Layer 4 of a small transformer language model trained on English Wikipedia (8 layers, counted from 0, width 128). Numbers have three digits each and are written without spaces.
A neuron adds its activation times its output weights to the MLP's output. To switch it off is to set its activation to zero at one token and run the rest of the model.
A neuron's activation on a vector x is ReLU(gate . x) times (in . x), where the dot is the dot product.

Input weights of the MLP neurons that the questions are about. A number n stands for (n - 500) times 0.0017.
n61 gate: 420410479603523445386534513431684417586545447423613628665475584436552526425293277397569473268612588637561596490424448489384668589513651670196500383490507528521503533678407435702379706401336579582503476569484542719460623718449481486367525679503315511462300290520368426500559567539500538635606442445391200439693384529683346535402467558403440500587558566493494613339256575664398540682486
n65 gate: 340553559242496555554551349470488623466459564619399544496476450654185423647709661559392360481492674242566485449421281624430439469179500660576576500508577776576545534346636570354419547704605465466616563541410430361715548560547648334547589441577394504398317464638411434425630474426536301708553422559516542467664584351539325591480542300342597524389378508324507625146476062750587758446589
n207 gate: 638489496327742333372500532486493596321403344639570290482496671514452439377694507408365642577482325427590722362528363552496414471450818642589694515568583511336370693616394452478418598496710719381676434661440404679433276374387579810485572460569631500515500403465464480320438449552514314667564449472381525313575517243309596657493560361532432589292507504534385549421556503703524564611380
n208 gate: 400484557307529622481443625359371430478513542578360550285486367540437413467436547707462305734573438410704456344429460323344516437468461396481343569434375390714401589526416563444334258437659344564282373442497463418567428529560484476394517393481377493470595212430431481446519553541414586429394312409524377406650528519313367422483388414449387442617638282582608715597603371464466595565637
n209 gate: 574589703342562353356360542581651860358526682325365415578492344675388533602556240384405512295658585504555526576404395455464344616566375655780265525378654159630446466703343417402394323608653452489625532592462369547672568335564447286631562316462369500297309459523787675580515552757426325530345393379467531696471351584622523608561431679557303427574421527541563461485278542476459265445369
n212 gate: 650444589328640458685605452720477459567463415383411551568532636439434547301395496457316288544289582465615580237691453326446538682440363455485627408466412586749504388634649478644655432589571574833457442400515693561660577489724548539558560469380593369473574480740550323516485547504626593229436338537441740262369786478458590254724440550724671402504383291437593695395572672577464667511592
n236 gate: 615397465527581657488536583538496359349522608381551536403938619364662379368409429302736606492344636374680721264694640476614604551623778442608230467582340421383580576723507519376666420563576555319748484515591485803610481500409474524418516429537531488508553617598527401066526482537727547395481375485395351389512518447426350231564409476479431408488626557609628409263594455516482550240658
n245 gate: 454534492557481642573761477447638550139504698430677456438573384367432389348770413389556358685547532445378519453447127848472581397531612535434408484531422349553523473610459511380481390437610373761441456314591385461728582443354567540476728452403520630457432593436523463540384496579386461504481669679399370694844426417484519482508477701362476387543541519787566706363655163555807508329317
n247 gate: 315627762605383652518837644525340657468482629529510326471623504437425361426312496477496359521707477455530444567633375569560412489413445533536489446253681684420507489636395662610401517974507455639479334550536686316475369525522535500533431470496403300697557653418411409783489538447552571667478396557592442672641455564493504688375342526691365394269465338492427529230643557582645518673558
n248 gate: 284396425524514568395464434365646538552659493251428366637507588326550704688572295507572750438543452310600513299278496452443619418448349598206528366482479500581359538627403419232577692396531281610394344614393598624555296465446497602546585543476496552650613386555348329594585591415503518649517436459401350388614446586532476600405503608418489463634673559342377483365622364793596637511607
n289 gate: 519592639258585658206611679274429246515579392469504283570577423504592626402620444592579512617402799456524485373645532492460570635388360380400557672328512624411298713462303620481442489607477460625496612260683619535508579607528391596543169313742508423785159468508308526516613433587607567707346358380540496463654663591531531496403531555344451492597414248557320328440390376334522368465276
n308 gate: 597606530384562527520463561468374626542579679624381456513521480615674276559614327594440576436662586646467569483468436442454461616338474393399523414438556359674311599596581475520484466563519443710485641388526422661590598532340576510619328346346610390324529459735497475577392562636652437560429493487765384462653406633767672435480529437438637612418566580299315365641483503255389438510493
n61 in: 365413435395645463653309349473494345541593522617410441334443470486621302594559562460641506515393380402436474475589406576457380445482373731530542503448381550311610503538589343455639523589444370762389373396447396467497669447438450512445516463506525611528415576594537359643535552538529568300431583488402700651557497438384644342494551546618360431325497500576420372726417482432683476585510
n65 in: 550493504408425719622478588496518531387448670489608515299549375733316716478485471496493588640540601233620476654468489538665217375568446668489450595413612644361588609606400458554536449423595551391558404504616645709422389585416448470595333640610709557496511376650438568515462462657353368508454493660564365462496668594464700596750405592372315724054580549616561489376383441533239496471624
n207 in: 510433355537335562598521351467490720583471497537604378446543534310230455527379559358552514526572430290483548696703612479606335393567493503497710457408357524486338444560306422456453567590543359513293458397623377436421640666631464524435600535481469397267579345480242645420618223454593462452390240419437497608535348428394346648692470455605741570368480613662602570419582484620446578554557
n208 in: 641520697480520510611590420440497428480555663513465458229514331371628436616469324399411538388521387472579368510537314369452702424379256349682417418486483694454344424358503419622446341528387455615414476483563526541450507454676275559212482611672562493462533433507445725364730510520401545548517418546567530385634791559517755600489440434357390482710412580479609537448496379431411541694692
n209 in: 472493557593441521576603728452539437575410545531516403601558379861386573532504500454490472446588519779423583507476442638839431751403306479497668515357643603442463442677364467497403559652300401544592557275459543584602594708482453675507493511447489671567476493584605394464534401396398617654555627641482541470576719466433407470712442461666343478500149384518697455540577332546625444277402
n212 in: 550563355540574346527562348391524547606507531480591538537373560629683513435694662528382599457336430545592362452427531577527450655410524667597527568507510493468556404391668477443483367569335524622239552447292313686500493493538487670664230490607631542479342426333242494458523503262401500463613185490465540475394513388354637413545609668421433230470487563229500440474550409647656682602426
n236 in: 599599508467378707696390274369658432718568610622576462444266378376511511478470413561460606547399503560511844413639635585357648545585533353489837516608455637477620264609663529533218570333605447583609553391624386634354522741443496680583774390657300445481410581576414458275529582299405557375460560543365342441411465532388548528581774485376562577615414463624686504596520421447346537590282
n245 in: 510463573530391611381462483661472369510707617500516591708443422419507639414514531524500545493528583399493389458520309614334517278459691859619503557452569605639543500380529628322326510597457319497822395410269660572500599610775559300497464469402601571400523578477497597363315552408532573633466503510379395478386484444328497763369450656538224560398513567518535493552468487393558565370768
n247 in: 471551447401519336529490452389703555434528575313428687600405387260553638549560378550450566547516392484327577595535503551592442461484345494622545357438513536396326627642571376448610467431244638657649440566484460536278559554628528550379541345314424581438560470356497442576754395684280434524490500347352586486345580585474590580704522421464622547506348487443552618602660581366564277335520
n248 in: 525602533454443547521493538311551462615613391702404353664657613568471602425537442617431597583669561297298500616304249381388557467298272617408504455479489566474667507598340538318536704398806576590493376507308517596490421434264383320514695577350670481623375289441435334588483697521685551558570439287611440401455480455428588537640175442381545437500301619448419356439575600598446607525496
n289 in: 511532257468579474561231631521306542489434567399507437471640385452811304562596459618605386556537454647599652456482395432485586511374540486784745477358322489300620599613455351565348493448571456320572567525479441417528497479430622615603432089389445534419542669605329363422419521500743419469368738322436403592436579419748640634328667397536580691316385592504503400275409535372486493558591
n308 in: 503483535523451662385453551511382643474455373434581404514546474221476552480592500536674491565497474476521641473543683521603595518304535440517517647474453518452554582520464327544436533530633479528467354406469592465764427429518447488479652464536391625653410545255369500554469539262574509531489553385325446392536616421348445426296699530593463611529483520485700749422576517397533442483518

Output weights of the MLP neurons that the questions are about. A number n stands for (n - 500) times 0.0011.
n61: 213421566304357543185305656393345403467379419533508496522534576670351392976550542823626463682273475330454492496308362333601354521722492775620372575322410537554479660429447701462635534336431542449438769403555326573524661604530429513392400398551400371472504432576634538468403609568741484295360593888429448706552639397351460555366448475470727400337572386172410592518627561740452496390317
n65: 488481309425379268539362689611432535280737488420429624549425750674421450545645399334523535532576384431569565529373402308645548429466485511473482504349404454581454575504413504214298664443572269639253384336262326272557377202480410414396254534619492484334369530583288461602527547241508865379578363538488722465474602300369481378741459598492527492574440451435667526448449639708735390549682
n207: 447174491518719438578522548551549474634403469530767716563298417517508573365587274374521638469500405277629487413487437591399821518651386378483601670508647193642560421675780658198534558483478561190354642544283167384224522312536208526608378649403439730525562571487741403445424670344491198401379509755483372534475601435466658299757458372478430343544634568719343371245509273522300285525606
n208: 347428608317465249534423716510400472411597610554556342532486528620470428457549435543624291682461435634301470714493654678535404650480587386558599559493518297517602402607598517708476575520457563637332401580152470472466527437394698618457406544212418621405440510510436465798181587595411577520325463399490605643470542363533530465652443353546643497351487490500487493668615537606364392439301
n209: 725250663418585562580529300468567651319547488619698685365639744508504552168553351429598520447521536462536662462345347224618479639551531359745425541222438520512452602431559687471591379102815818554588460638434673354658532469467577310438549516335444415469644756449531500461488382413637418210399621536347381244473480517426461524472590480591769370403582453436575581522340610688496243622678
n212: 417378544485414553441466369263845526648371481325325423573489373382471482432478745496666666549424419570522725594464453492575370274565601658522497466576557558537442500299493431515704710441199425421574471545545482446257647621298496381617534318296507600532348293335435672731464459329511604402386559547344585401482597353242514511519550323436605519496486533150551358381485446724247530536409
n236: 610517291611630590314415289377547592604419543431773728565774399537411483359580508613650707441765355574409720570412630434374577297681468597222678533682564549249463508688626336509373410447282403258603467433526419539581562540513291542755170402538409654548713588448536639318662567692836508445831402357712409698476471536412548697550496428385315492609464345404488352320454544479660382447740
n245: 424563446391143208606645636550370456371588451519701500332703579406378370561544539462450680460646512471527670330564389546328605628592492286524394452688464427496267197433461741540689451551488496661230492564399676553508328360605726322598445391335653709481351492557416532718331532290504561809466538461500650324538420597668432397619298804613400338456697604368616466609552554523405464635512
n247: 683592647590620658557512671568540477588340275674467378608531488378507485481314554496466519449464706331458621549430268553376595672429507746393382384496239391694659527554350409445590674583800279473630443605480631345508412345563558566636670413465496442628704611619571512339624859465699548635485545440412738363355170500515699403589556383520698631581618504613357423594286586344633636350410
n248: 483488484838783368381572688606239487405508538443584430578228579508600698492438430528476414450436529539627476513615597439379496605444500488492435479532623512377541437009265557784748513814411583568541590546944540453532504262509488629567916215626723492563344369196593500387464512466558772586559478609620559574548354473524496571392504471272362629492532451661597801528315568451496609334532
n289: 543392403534708505715615543320534382449532307537423631383386557607346678468500730176253379191138808800579224283410454564704539228718303427294491557441616353774519339698592310279238418255418500471444453580332555355450742473490391359442429592486523383509625464110377453463468410524467600660415190436313612379309623902455658481495482529270263726557640472722422383739766564519725282734573
n308: 370268312657446555558580580439251400479472598341368525323487492430480525412517790444419471252496587591496736334404633408475734513689452411430523404250355447779758429216459332695284346492496533318619615688322415346297463596602433504456542484601446338634411404360569412306447475564732608414460230496703571290681496611612432600708580563614613529513556329413504500422799552619759299026455

Each question names a token from some text and the token that comes next. It shows the vector x that enters the MLP there. A number n stands for (n - 500) times 0.011.

Then comes g, the gradient of the next token's log-probability with respect to the MLP's output, scaled to length 1. A neuron's effect is roughly proportional to its activation times (output weights . g). A number n stands for (n - 500) times 0.001.

"og", then "ies"
x: 495665482478606434452684503394577279559443359541284481746659705607328586657558544425592564697628675306596466909565543535427518492446356387375510462396532534770614449686298398670704599530339390348546377360416427545503427445510565540500421656490542535519379464433525488471471487536495654575510574586548283428514512550527555409356359660481638342519563450410529565629510334515315571512494
g: 435453536318480283500505381558629443547434480380321655563344373383517569563439599498424425498492594582326558423507518490443463523615565455445612493583577551465442636454499454472470442564523533536668431551536519550522605569677576508492752562464578560611701518666481535617542404517590476605633573533467503423384346495654361493600466410613423538581615439547585511523576407690599605475504
Switching off which neuron hurts the next token most? n61

"art", then " p"
x: 419240588714533453442524402385646409497515432496539493688214784391286604507547708658553369589449755442514604702359397613392535674472528409492346679391451389585574305426283404317528597572405444626593499400522348570268550449477391405670330469416583483476602573526507686404600477350525702526513662571567351630396398389442495500431364531571366594509491612482361539702391378595613431640466
g: 519422377489592598507370641535555529525489461596466348607569655626365469591482371397600513651539530396422742472436533359429521465458434592565506425597524537448613525486479580519503325667417417446305398454447461644611516420639314447484497566457409697444589493532532511579505506620447546541526609593352519527409519555397580444469464748468462351346435387516421505484476544571437636577475
Switching off which neuron hurts the next token most? n245

" m", then "od"
x: 599512313506352568253516565491610232526305344418498447715630360577295668500297422548443509538512498486730513454399452537450473299469501439430505468356491394564801454528513538572600378553515493314477381646581154417503465624761500538505542575762477444507563578349615564439627282623378730551283678681640635630497610752282686514318306623452473513621366616435313558697601502567655601664349
g: 464511456506474406485427624485408643418391594521430483415491583457520546564443455480590574512516462536552503563403447452367539473686458610467476442512634342520498507529530463390500733760507477391490563661552449481498458446499293636419545431526400234544333459564421597462419575644403598471448537421373620427520663618531400456534657499481488637349531560429425519488627573666469341422568
Which neuron, switched off, raises the next token's probability most? n289

"in", then "c"
x: 567541401546726359583549347569486508574593654515193501711665481545355731470387642126507473724609629328670509692597369617518431469508586439588633731452526405289421701421541534616461479431526537413709368570550510415522464675534482523411456504647577663449512520434394589368512365232492719474359655506576334451336516491439578492427434619461468488397579480401545527616222344479435368619486
g: 511638562484445395626558276570543400524498427380410572312546516509522597422517484491653266473479459558401445496532490453501583502431528643590551676553607471317447670367374478469511379459496616491606482411374666411547456636457462518455632537418458427430568396579520471612443438648446547423489433469372545552591554461389541493572525404579464487464589437530537289542477583783647552557444
Which neuron, switched off, raises the next token's probability most? n207

"ab", then "us"
x: 566401562487482346442496602376529447389382601417418337578518643817076557796595489587539476627694491340788503660430418466515569533447394385439632565444419455563619378709556428725523578589362462662445514486762568457476566371454523473535459532436507403727717602365583534352457325658659531566475699529592416533308501472355501405455521558528666583542471680380516428498447632467205621484580
g: 419590510424503474437458599542453450649629537500611626523212547419565536502375455495492589388238641488769394458612424742609559346448597473358549492487459485532476381630616508547493405452477569498649541540496569562490520468495429492594522505666519434526640572545547491447537465376513659509496442395483542473425381546670466481545485597451489493495406498367446454525519613295560633461587
Which neuron, switched off, raises the next token's probability most? n209

"p", then " |"
x: 735435535569484309562272540522491448613465504325397489733385526560257753613493638581623477450545383402609492720466593449561434563415602384514380498398478591622613492649520461561433654471523538355481415497396461553392684741363561553463536563487418603437566515322681553499716601534514570632519530642417443631497427459341506466297486565433562454539524455483349388678645497427400636758495
g: 387560662437539679515511376378407653371616505627437576543501403349525555452451494502398501281532505547504531379505517483506608704461559574514469580430612507410497465633583520401467521504534501396458425517499567472490550521353858438567689416464398490525524444512528544640420477272562415505419337517511400429573600513602453555551457519543534544435568546632648641615555384574581427468466
Switching off which neuron hurts the next token most? n61

"ed", then " h"
x: 535470529484476391514542543609539349561532507415529509537633521499253491704354539535548262529457573343659523618680278470370527636263582345605457508636375478412754315527539420458450529607541551436660355449483512476349535467599531613538439543439578455433763574402465473352615514521495411269395552488554352499475650476299531390522451445599725454663431477483443482526568433431454480458503
g: 506550463440409479485419403376407512416499498654426533447543529570462372496471533512512542320566405526560546495568472252571569512506471512431448510537465594430649459570677718382552411376514365584357625427527518658521590383412311568525534428425422356464688456596387567412507523433467506579467583473676662528504438562402472395415527487490449721495564448555613478466466622785548430506504
Which two neurons, each switched off alone, lower its probability most, in order? n236, n212

"ir", then "ation"
x: 409507516511491451499503445448507377611758627539427413465601620527153530550443576299593422565450419338517431539589450589434502661434386418451558756550521484260681400473454366483470638376342523440538243617557508440492338774575538508699495457737572448206615512333331565368346471423527444534370782606489537615329410347296460482309450669577513564620562343364513456486533419574513539496686
g: 526646549418487455527584464452442538449360630508456388518681593529544492495297571472387421532256605430411495575361458317512479354511529567505469565425617448527432567483469398321395453331393409533523412377455435618380452495450259405575513556429459495608531625451481495443489573401504421503468455354665377415440502454593390433517401434577387474649462711444379472517484404386409403470554
Switching off which neuron hurts the next token most? n248

"re", then "t"
x: 449506335537601544344627536458556319543557656314642393705467640507410484475247537447432584741683531459573702411434425550649478386624428181690483501402213511720540433601507627465478494578387698663585325523723377369289734663566285475279426469556433583436403426314456344360568760394432622409316579471424592566497415357357568341443462685475515536456430439443306549706502466586625383703635
g: 660398440558672425378431480346375434578495546453455648688446460498483580505620519427555413557449475535431362669490460280504436306558655480333533410363453640540517598490434519495505278453411565519379473379438487540553641499341521524477401561521555360445428544461571451340526512534495475545462384602563412518594298481472419563416542349464517613530661437498573404622562582524618418522510
Switching off which neuron hurts the next token most? n236

":", then "4"
x: 495556544569590234373532491456488327485470748540440505680577461582531455723348644263638606476708514389667342365557454529441567653304443395335435410328401495367622449489700423632524272515497479354466245514331388267511509585556644640564404638556431368461336523455248545554349582539466689434275606459595329491500443689440550427321498420512381754629384329569420626704594381522533553677350
g: 576551578556594362423521551523291394485557465606611791478697392498586505520533457488487406584460405450811424549359488504604613387452456609485626526586538440421527605532438525445595664357474397489525707394543541596537480534484465465519624688583476531556656434281506398414485428436478423428497535517556523501505653493626397515579502380558425546500595370484541489577472469563501562548497
Which neuron, switched off, raises the next token's probability most? n208

"-", then " S"
x: 405587418595492288474503460598594400476489379390570505672669275528346607508532574536550467565412523491731392532376359481398535601400609348413590529473402469319508377676342550497579220491469512373690305547428325342408552480501358547572314452615335654571514550366282417513533336500420337461455612466529584580602623678356748371372544499275261579419327584558463450677473457409525497496498
g: 462517487476268538458463578507535331486620544472440402659318354409458383520497451437561537597362432563486601522637480501536526380696516589457505523403386531546438470579541463542446295520340602434607521404314331472516548512408409350486575573509550425365331523381467479755537526595522640538459497612579514541472461484543507396426534579486452557216441582487634408448532465549437482570465
Switching off which neuron hurts the next token most? n289

"us", then "b"
x: 554433310700581289663461485364510299501757527293464588602455609308438615588383478484698522666522463233743697696555521589573512470554474323563577582398282472738823372599478501417320355534447509445469447569589451572475376791301446631459443473600576567364573570443548533494585460632630535549583623336495593497453301350542521166278487519491662372376411499607499552731546419466626534725437
g: 417664462450730255497323555528436601372471513535583432626427620499476531512503562400352635612537388485522600475386514804405641414598551361486343417373469505473575467446482553634463539461424203612459369561618455372540476457401548549526473604430440555563575567526384563624472400511467552479407459507541622515506440425551587566527528463471539526450374576530553519507525646481539419504462
Which neuron, switched off, raises the next token's probability most? n236

"2", then "."
x: 543575378669424454374360567590444374426484228463584609704585436692375664655610492386496565444692497424638598627552419314515367558408451324700307591535473509388557510576424386537325338685478489234423511493509506437372613329575533637524474273412563464631611405424413304439450379551364470498281522695588534499579753590374669262406522654438483448370488548533556422653480518453699602571610
g: 635542479536469310514508477440489458699401469468556514543451424525576419495491546329556480468531686612432525504378433377613512493464484506530648638694479583595545432571412554405553699475277496509514361530308525372529330540529467403453470515483539517512650491551524388460625458596415637450552581533375536576435539547710466459465270712442470488443579413472632516431446596610618445583466
Switching off which neuron hurts the next token most? n289

"d", then " E"
x: 565400484530613389469630559476470411617462522397360533578598477561307554551458638525540402578440593295703272559572313450461526753413573287497404452495535424503715383614460562617687464622405524380472364452447554455470526365631678541462448609355523552432567526490431454460572361485466441392341572559498421518302614624287647483407356556566646479509352535365354481518598391420553553499565
g: 569760508466620506559559469480604388455488507502568488439408436519575391525576551418535530399490457681423511594547545382541513313533450432606514512508443521556451584552701410493359558636448380548434503580450644586462364513348496488551471190507539635494437492419342461495471388453260501506522398498430580542384485565547523502467624427566501516640366559405608398519560476411555443563222
Switching off which neuron hurts the next token most? n212

"ed", then "al"
x: 458345536575578358364394442430601351598483694567477600520498763269342564575585590611524396540586762409607346558261349430668514434402561269655274458524262410566721473469579528417460533681531565453461468491335281466389440695535463657415319556465498676438595543421382509430564669411479464317249465600604548356371646370266563269634414584552436396494397573357563404452549527340502589532481
g: 595505591639481645556564539537652522445551389597609540452483487383474542493536510502495469756441422401550628429466492548622467668476677488447575461581564426522368512541559389501414270371451476781267494570434402423548474451337580513533480333585530434374555517528559603493622510392443450493500447685479316498498420535445436612470564496461496461623474683487397428437543506516365394462457
Which two neurons, each switched off alone, lower its probability most, in order? n212, n236

",", then " C"
x: 382492462510488288621433478572422475514499440425449642626621250612339432642357705497553440452649223398592239460450446543346475758426510345543452429491449458655659483598588384608432372684566466491488492548436564242244347439644406494579468493503361385389559501460419536577632374536430396554414730464597448651623618886423446378440372635404574552411388556327516614694394388320464405476417
g: 510512523466628367558450582410531354551743513425578564579484458569467731485499332491537483426527429657367649531521543644639481328366569504492526586361401469535463431492542542592546301584438634343501377418536320588512438425482544450584479325422503381563433460497441522558538523372425659464457400583660497440407536422563382585667555539579553610464475474522503351488577478544653442459384
Switching off which neuron hurts the next token most? n208

"er", then "el"
x: 493476346581465414352343576498547256578525593414604587475636631426262549513547559528519339571662448435634551570234592610478365609558469389609340526447405455423468553491322592407528509611378633543484289421507417542578392644603415565446409517495480674515554565544473470444388888331470548479183705587525221510386506389341561411472410567421508550558322331234538508674504605494457539495599
g: 548418373442472620514446531433464386546558468575592641603454438560545564634421425571567452756384437458605433578437526337557428496514444483581544454502438567408549328433454552495466566473499365409498584531663462471556422421563513433437515429487546452407344503659395663571477535598643427477575483572513468590605638641541346348502482531508548433666600536457216638437506357592483717510614
Switching off which neuron hurts the next token most? n208

" b", then "ot"
x: 603450296496430518430428445484685359559428388283584474685544583801143586576262372754437458764536544355790237537280524397364514511376806432474546634554482577558591395563462462475460377474586383417476437603599369513612312444719530617427606516460352415514631557396423641385546563485547596515506904693684647645606460748357557386425391554328605673469496578418329367691569468476682545509203
g: 563696415533645521427549625474578462500526654468494537394340557405435641481620504429569513435434541416579494337451552527291401337571508674291678513441499506528541581355591665506497530536369584463444396549466328514468549536451620396437524581515468422598543620427494571477528540549507480504586393461487532477543552634631610612453525413432372478617429707583527595517558412605603287455604
Switching off which neuron hurts the next token most? n208

"on", then "it"
x: 765493560426583460511479541415536209536437486382499433564565537554262614778552575487422451532527584245611652709642487587564367485416305479421638666459372534594551443389449524478439542578512676670545566284595722533574640563452574448444441594574315633608504557469323602492507348443446498418324660438536134528464519586405470413478309604331508598572474535324469439562523354363277423616635
g: 558669523486464390470452462503497513548544424547449650528609466638454444477577504502641506661639363502452385546400543482393377294497584516513539532522602518457491624476562469444477710433580553556460543285450449399583443586320371304469487595564472404557631456568361461470532475448554383489616621429323558448400602390408483485463372633564426520334488661480551462499540679675410539592379
Which two neurons, each switched off alone, lower its probability most, in order? n65, n289

"res", then " in"
x: 758485446582509347442639508477354354490581377337435581606544536580190597520407634525550312529594563403679466490544323385523570765581259284451492619545505428538660377680494518568561571643524509531600443359391447471539557355621645659617637654327365513438550685342549497531379430527519581542405786302501204439394501503269484380384439555472639469497320422417467635586533539394254405486572
g: 465462600538482345506643600574550581575532535486563472493496546459478605485374529478553430522557677539442687515494507691552452522455490496714434446510433483735522522535422436446675309391534557568359485522384383550631506535581645608421513666546620502455520491483711536496454410410493319459485558624589440462665465401378530396473354624636565565374472511558506502483495384299379591409529
Switching off which neuron hurts the next token most? n212

",", then " "
x: 405464357450439318644572476581501342612474443453514504519728484561270390545395731541598413498571329317663268554400578539396541621363543346620512499590515450569764475662521456652536465453643576454627558531571438351320441533589448499452534488580410348359548413458336413475358425522513318684359726590532344572683600806315487569475393562371498646587352505419443741715457442451528339490485
g: 590365520475544513471511536491410495737484448589597605452393560467524526606322645509447625414407578517643547360545479582484513603425412448467499532497562519432552586568431384613565518444453499384584442401417568441614560563471827596492373539551552427650356550471376474439474506469478471610485386394729541414598590580657465431397666608561508587289407547427399436504525563398514552607522
Which neuron, switched off, raises the next token's probability most? n65

"l", then " T"
x: 570509444502684291453528441617615390636607666317376529455494516599493595612466587489292687495556518512640548723539422472322480490447528297514372572626223442598589376609597406412450494522448587464576382424580269625487463289606368511516342481375659595427456520443443390540445497536556543476292559559590470674480435432572498470322368633491516640599637691453465532560299599385695441627332
g: 371535415491462412570602551359431536504582567483508517599442415555562473513547479475529482390605486538539456449471474597481479188467469445452492603418497416562497469462577396555474413470399432380534442653375374666478639476308457621461457275618457405648442604489273667637544656586464570509612447500519509478454488637389487508444488591415596510601398644510430572595536440686478293553456
Which neuron, switched off, raises the next token's probability most? n308

"N", then "ol"
x: 310593401365395527456576389381614344452390605618540398527665554441386673451408584379377542475589546535566636421463450351411410257247555409284575508439426424436664464514531276602429382559509501421576401567429147546387511604632632482289505498326585370486408702506404335507728528475350497385231793440544481513519524788504776389355414615506341455438441585302459582845621447685688453666458
g: 523388495519680569546490420626600547321599467542468409657572443555440597390602564660523483632525393621624608572549460531681444679501548480662436587533679496524375411619510428658605546552487586530386514653592458478637384523474529521720398499581531430477476565401525461335606403559606382550599490436555559461615476518563437523480414573480538497370422444481585323498534524389687405586459
Which neuron, switched off, raises the next token's probability most? n61

"m", then "an"
x: 564639582567394330385615481453501367444442520535329517584444419662200624659332539497508500622596449353688471502556399520506471507343423473503592602302535515450763409527596250635517506409522542580546221576438689335664585221358437559470397518518686513336510600535569607539474238659442518592470507597507169587260582500502426294389451579573418575538546551488530550517593406493577659499509
g: 444526366474486387446469455447316599518505604418610424608463567587534413431375495537509599481591494469544451473525557526556369490480545647601459511427616409368521376441442477388456355563415515594383452395499377387376447449024561313406425592448554505548474488415513544520399477558400455445591493490545461547437510514485567469511565611508489441500792537547571434537474547720506490524435
Which two neurons, each switched off alone, lower its probability most, in order? n65, n247

"\"", then " he"
x: 583482553474578269578437389447582316555419264363475632513789328476372561760541626535531318427565272460552372497458459437410737647174429405579491487366473486468725389426487622384485437583464524562483344602516318292353367534441450495508640569506299379374484536382402390449550238534665225537313492541655457478478450670478651441368447666330556436356474474448527556764495451503433418461376
g: 406514515478667505517614394597606576317388391491385530323496526658336334359419432504594412517434376543591493511562506500543487474583372465643510549542446619507490619352494334405489525676599525541621553635503569560459460455739513513499542424329596378458526386474570641414449428610579491540465531427558482570537567509425566728481407420534479348632472417478525676571470490658435510493501
Switching off which neuron hurts the next token most? n65

"ol", then "l"
x: 681503407641629203313498591466476425690524520572475466605340571449260585604515648622396687514584460554557487554340511432636509424408624433557497684550269583650385361480515387369291611549363485317480417649599423531512330549423416525450334746302497494465542598400388497436426556563394441352525586414617507512475547410477370286326298641534396640481659664468460405580546646491382358813679
g: 443294622634639569501316596673681645547510426459525414441426404392437577438611557537611510607553452588535429511439536510559499515569625467365514527484507453582578390545435670519506503506669562547432434419373451462606371469490379514554497524486556474360422528371646507400452622514563307619692519424551390596623382380433536339492439519463580723492572497490544638634495478504518566419596
Which two neurons, each switched off alone, lower its probability most, in order? n61, n248

"ol", then " g"
x: 614424708600622345429494435401572365555613372479431537518511398654283570687485760349518520625530515385687530705458524391561555601506290505499319312648458440606451214462358557628290537695420620421523367489614530518507482376642419514602422635372473404343572682326386653484572446447583558394460803551513401476531348440459412694309377684610476622633464411271360550611680386428479334728489
g: 436469463513528684422514529460488547543412459425448431585624430459543551568359490591435604366386466517407563446551610449359531539437498567429532566498599440420452552505614404410640338625346487577526502469528493479528487310461734484540534482364504411607508367472452438424522491448566464402613314633527493557534380579440506733557671510445482675380452494613433444489511486246506217453452
Which neuron, switched off, raises the next token's probability most? n247

" to", then " re"
x: 563653372630366395623470384620630341521405479286635486669667513467325424619457515567734472596386546459748602632474469443269766479409568271445444395625406607381532339511536464583424389660576621447688264512375565601446481516486504701521453655430484486496569525506405608233549377500483537429388641494485401604631512680278601516463337563412516534727359544342508447719475445432439394535518
g: 401478581552321488343710578540359391398476479404642411473367439584440504681375439509508549560515616466540572380493453481473431668551611520454527365602515565398563454345440515238411643636482475483550473473544540611467474570654308391406607480526497554452612520445470495555401456558515376585704612429373484563604477549408504514532583541491457661391633537511558587370530433619443500415565
Which neuron, switched off, raises the next token's probability most? n236

" b", then "r"
x: 556487263488391590364333536451699394538481367344493414631620588718144616555287380729488485717597538424814199482291535367381583530359714411433523580642490550470575384556455445411484442462590393523488410618592245529450338471728480631428623486500371413505628526404415620331577602500568615499538853665626658604603457649341592349394304580295624645454496633422321379758551476429683538620196
g: 497581484570421420486502425549703305511423511560604511511447594488454510366495571386541279474563539560439366472446458467603593693497490451503347557535691549497546669470279405433561461446594465559469394365580367413408473518615787605525411470518436621602559352610588518433550588515515481539582606491593529530435376427454490588498439350533517723380459366571526524440517575469554604539465
Switching off which neuron hurts the next token most? n248

" he", then " was"
x: 532578372472434376536709268520650385383292184398733477525471506518174419658497518506653464724505391569747595525404423540457488463581517257618465391555364772346607421368309384602599478606433446326688529500568339400411430446657256599495550623363509356367639584389320492345497358577478381527300723538540442676474481704384673513309449409352549641356400595454397665651516515466523585622518
g: 410509642532762518582659513454377709415624512646567549471231549359571687594574500573588418543296336401384432474530509408517408406520517561627552478545601574531499427507571555621447521458461409565422632508517341409373552461455368460543537621420419466460535567528535496586487575477508557450615595481385528490572550429612470432398571454563419354425556454553679547496448456567645430524608
Switching off which neuron hurts the next token most? n207

" g", then "o"
x: 605447223575323395335472373440674451462409635449632317661708443732347679603451428654455489659600518436611527475074444465333396472323504475422516473561509658653425448623369482542540585641422539368558416626477344576553388536650555693332424528511513512515542540459487532246448699427346632664475760666640646657486381638181776395492517548259500612735521507402348297749561369413554606678381
g: 364580523668737568499629533655487446624459501464564387653549551485535556570427425406351376500440349538550613624514550413447569162449541511302536465606560525539631426424697564522344463611437466474474374393513550427522457560476519548415476487411562592363495559552523673372485467473521369472448486506503412498427557635546424481523501592360408525515464494400622520540548436535364311497469
Switching off which neuron hurts the next token most? n248

",", then " m"
x: 483450478501496247604508409635405394526533467398550575542640365576312407641388765500557339461553239296651236549452532458353486602393588308557410443502443426539704474602550396592461417644543537467495538549508469265215411410659476504453579423582380380374539489516452510504506392674462355524381660420648488618685633858354512437416401595439508610540344547450531599681452417382419413510342
g: 512392587554551503408348555502488284603370421528279468646573474613477529557492467515395502443599579483487656612465444442432509437460504449566401538687654426475634353619203499454650442531525431481607379485493571511432452590444563535601524478432567627601552508525533497455416613685382370450427447507376517525494380414446423618509511634509560676554474636573312469399436582458597494565531
Switching off which neuron hurts the next token most? n209

"ir", then "ut"
x: 526474329644593359565658524475519202706656737292548384526498658541397503445508676336518529583534457492590476522657337623637571552681399351479325542583335545544586443460302414388346485440360621473674347415579453435468379457566558482414337581523620415276588662315379568417483499339472473517311654588490517566305510452382581535366426680596559515522629318375496343694767549375243537693540
g: 559472490511531664515663505394473407593475589434411621444551430577526377528327404458300363530401472494407432397394515443498390327524588533311377650578615657351559382599544382441544503480460504456494418488539559430402428488503319409393480299320465490580524463558434533460521663622472591496526564470526605487508362340554413507475557550454445650385651511445537499481582472674540622629450
Switching off which neuron hurts the next token most? n236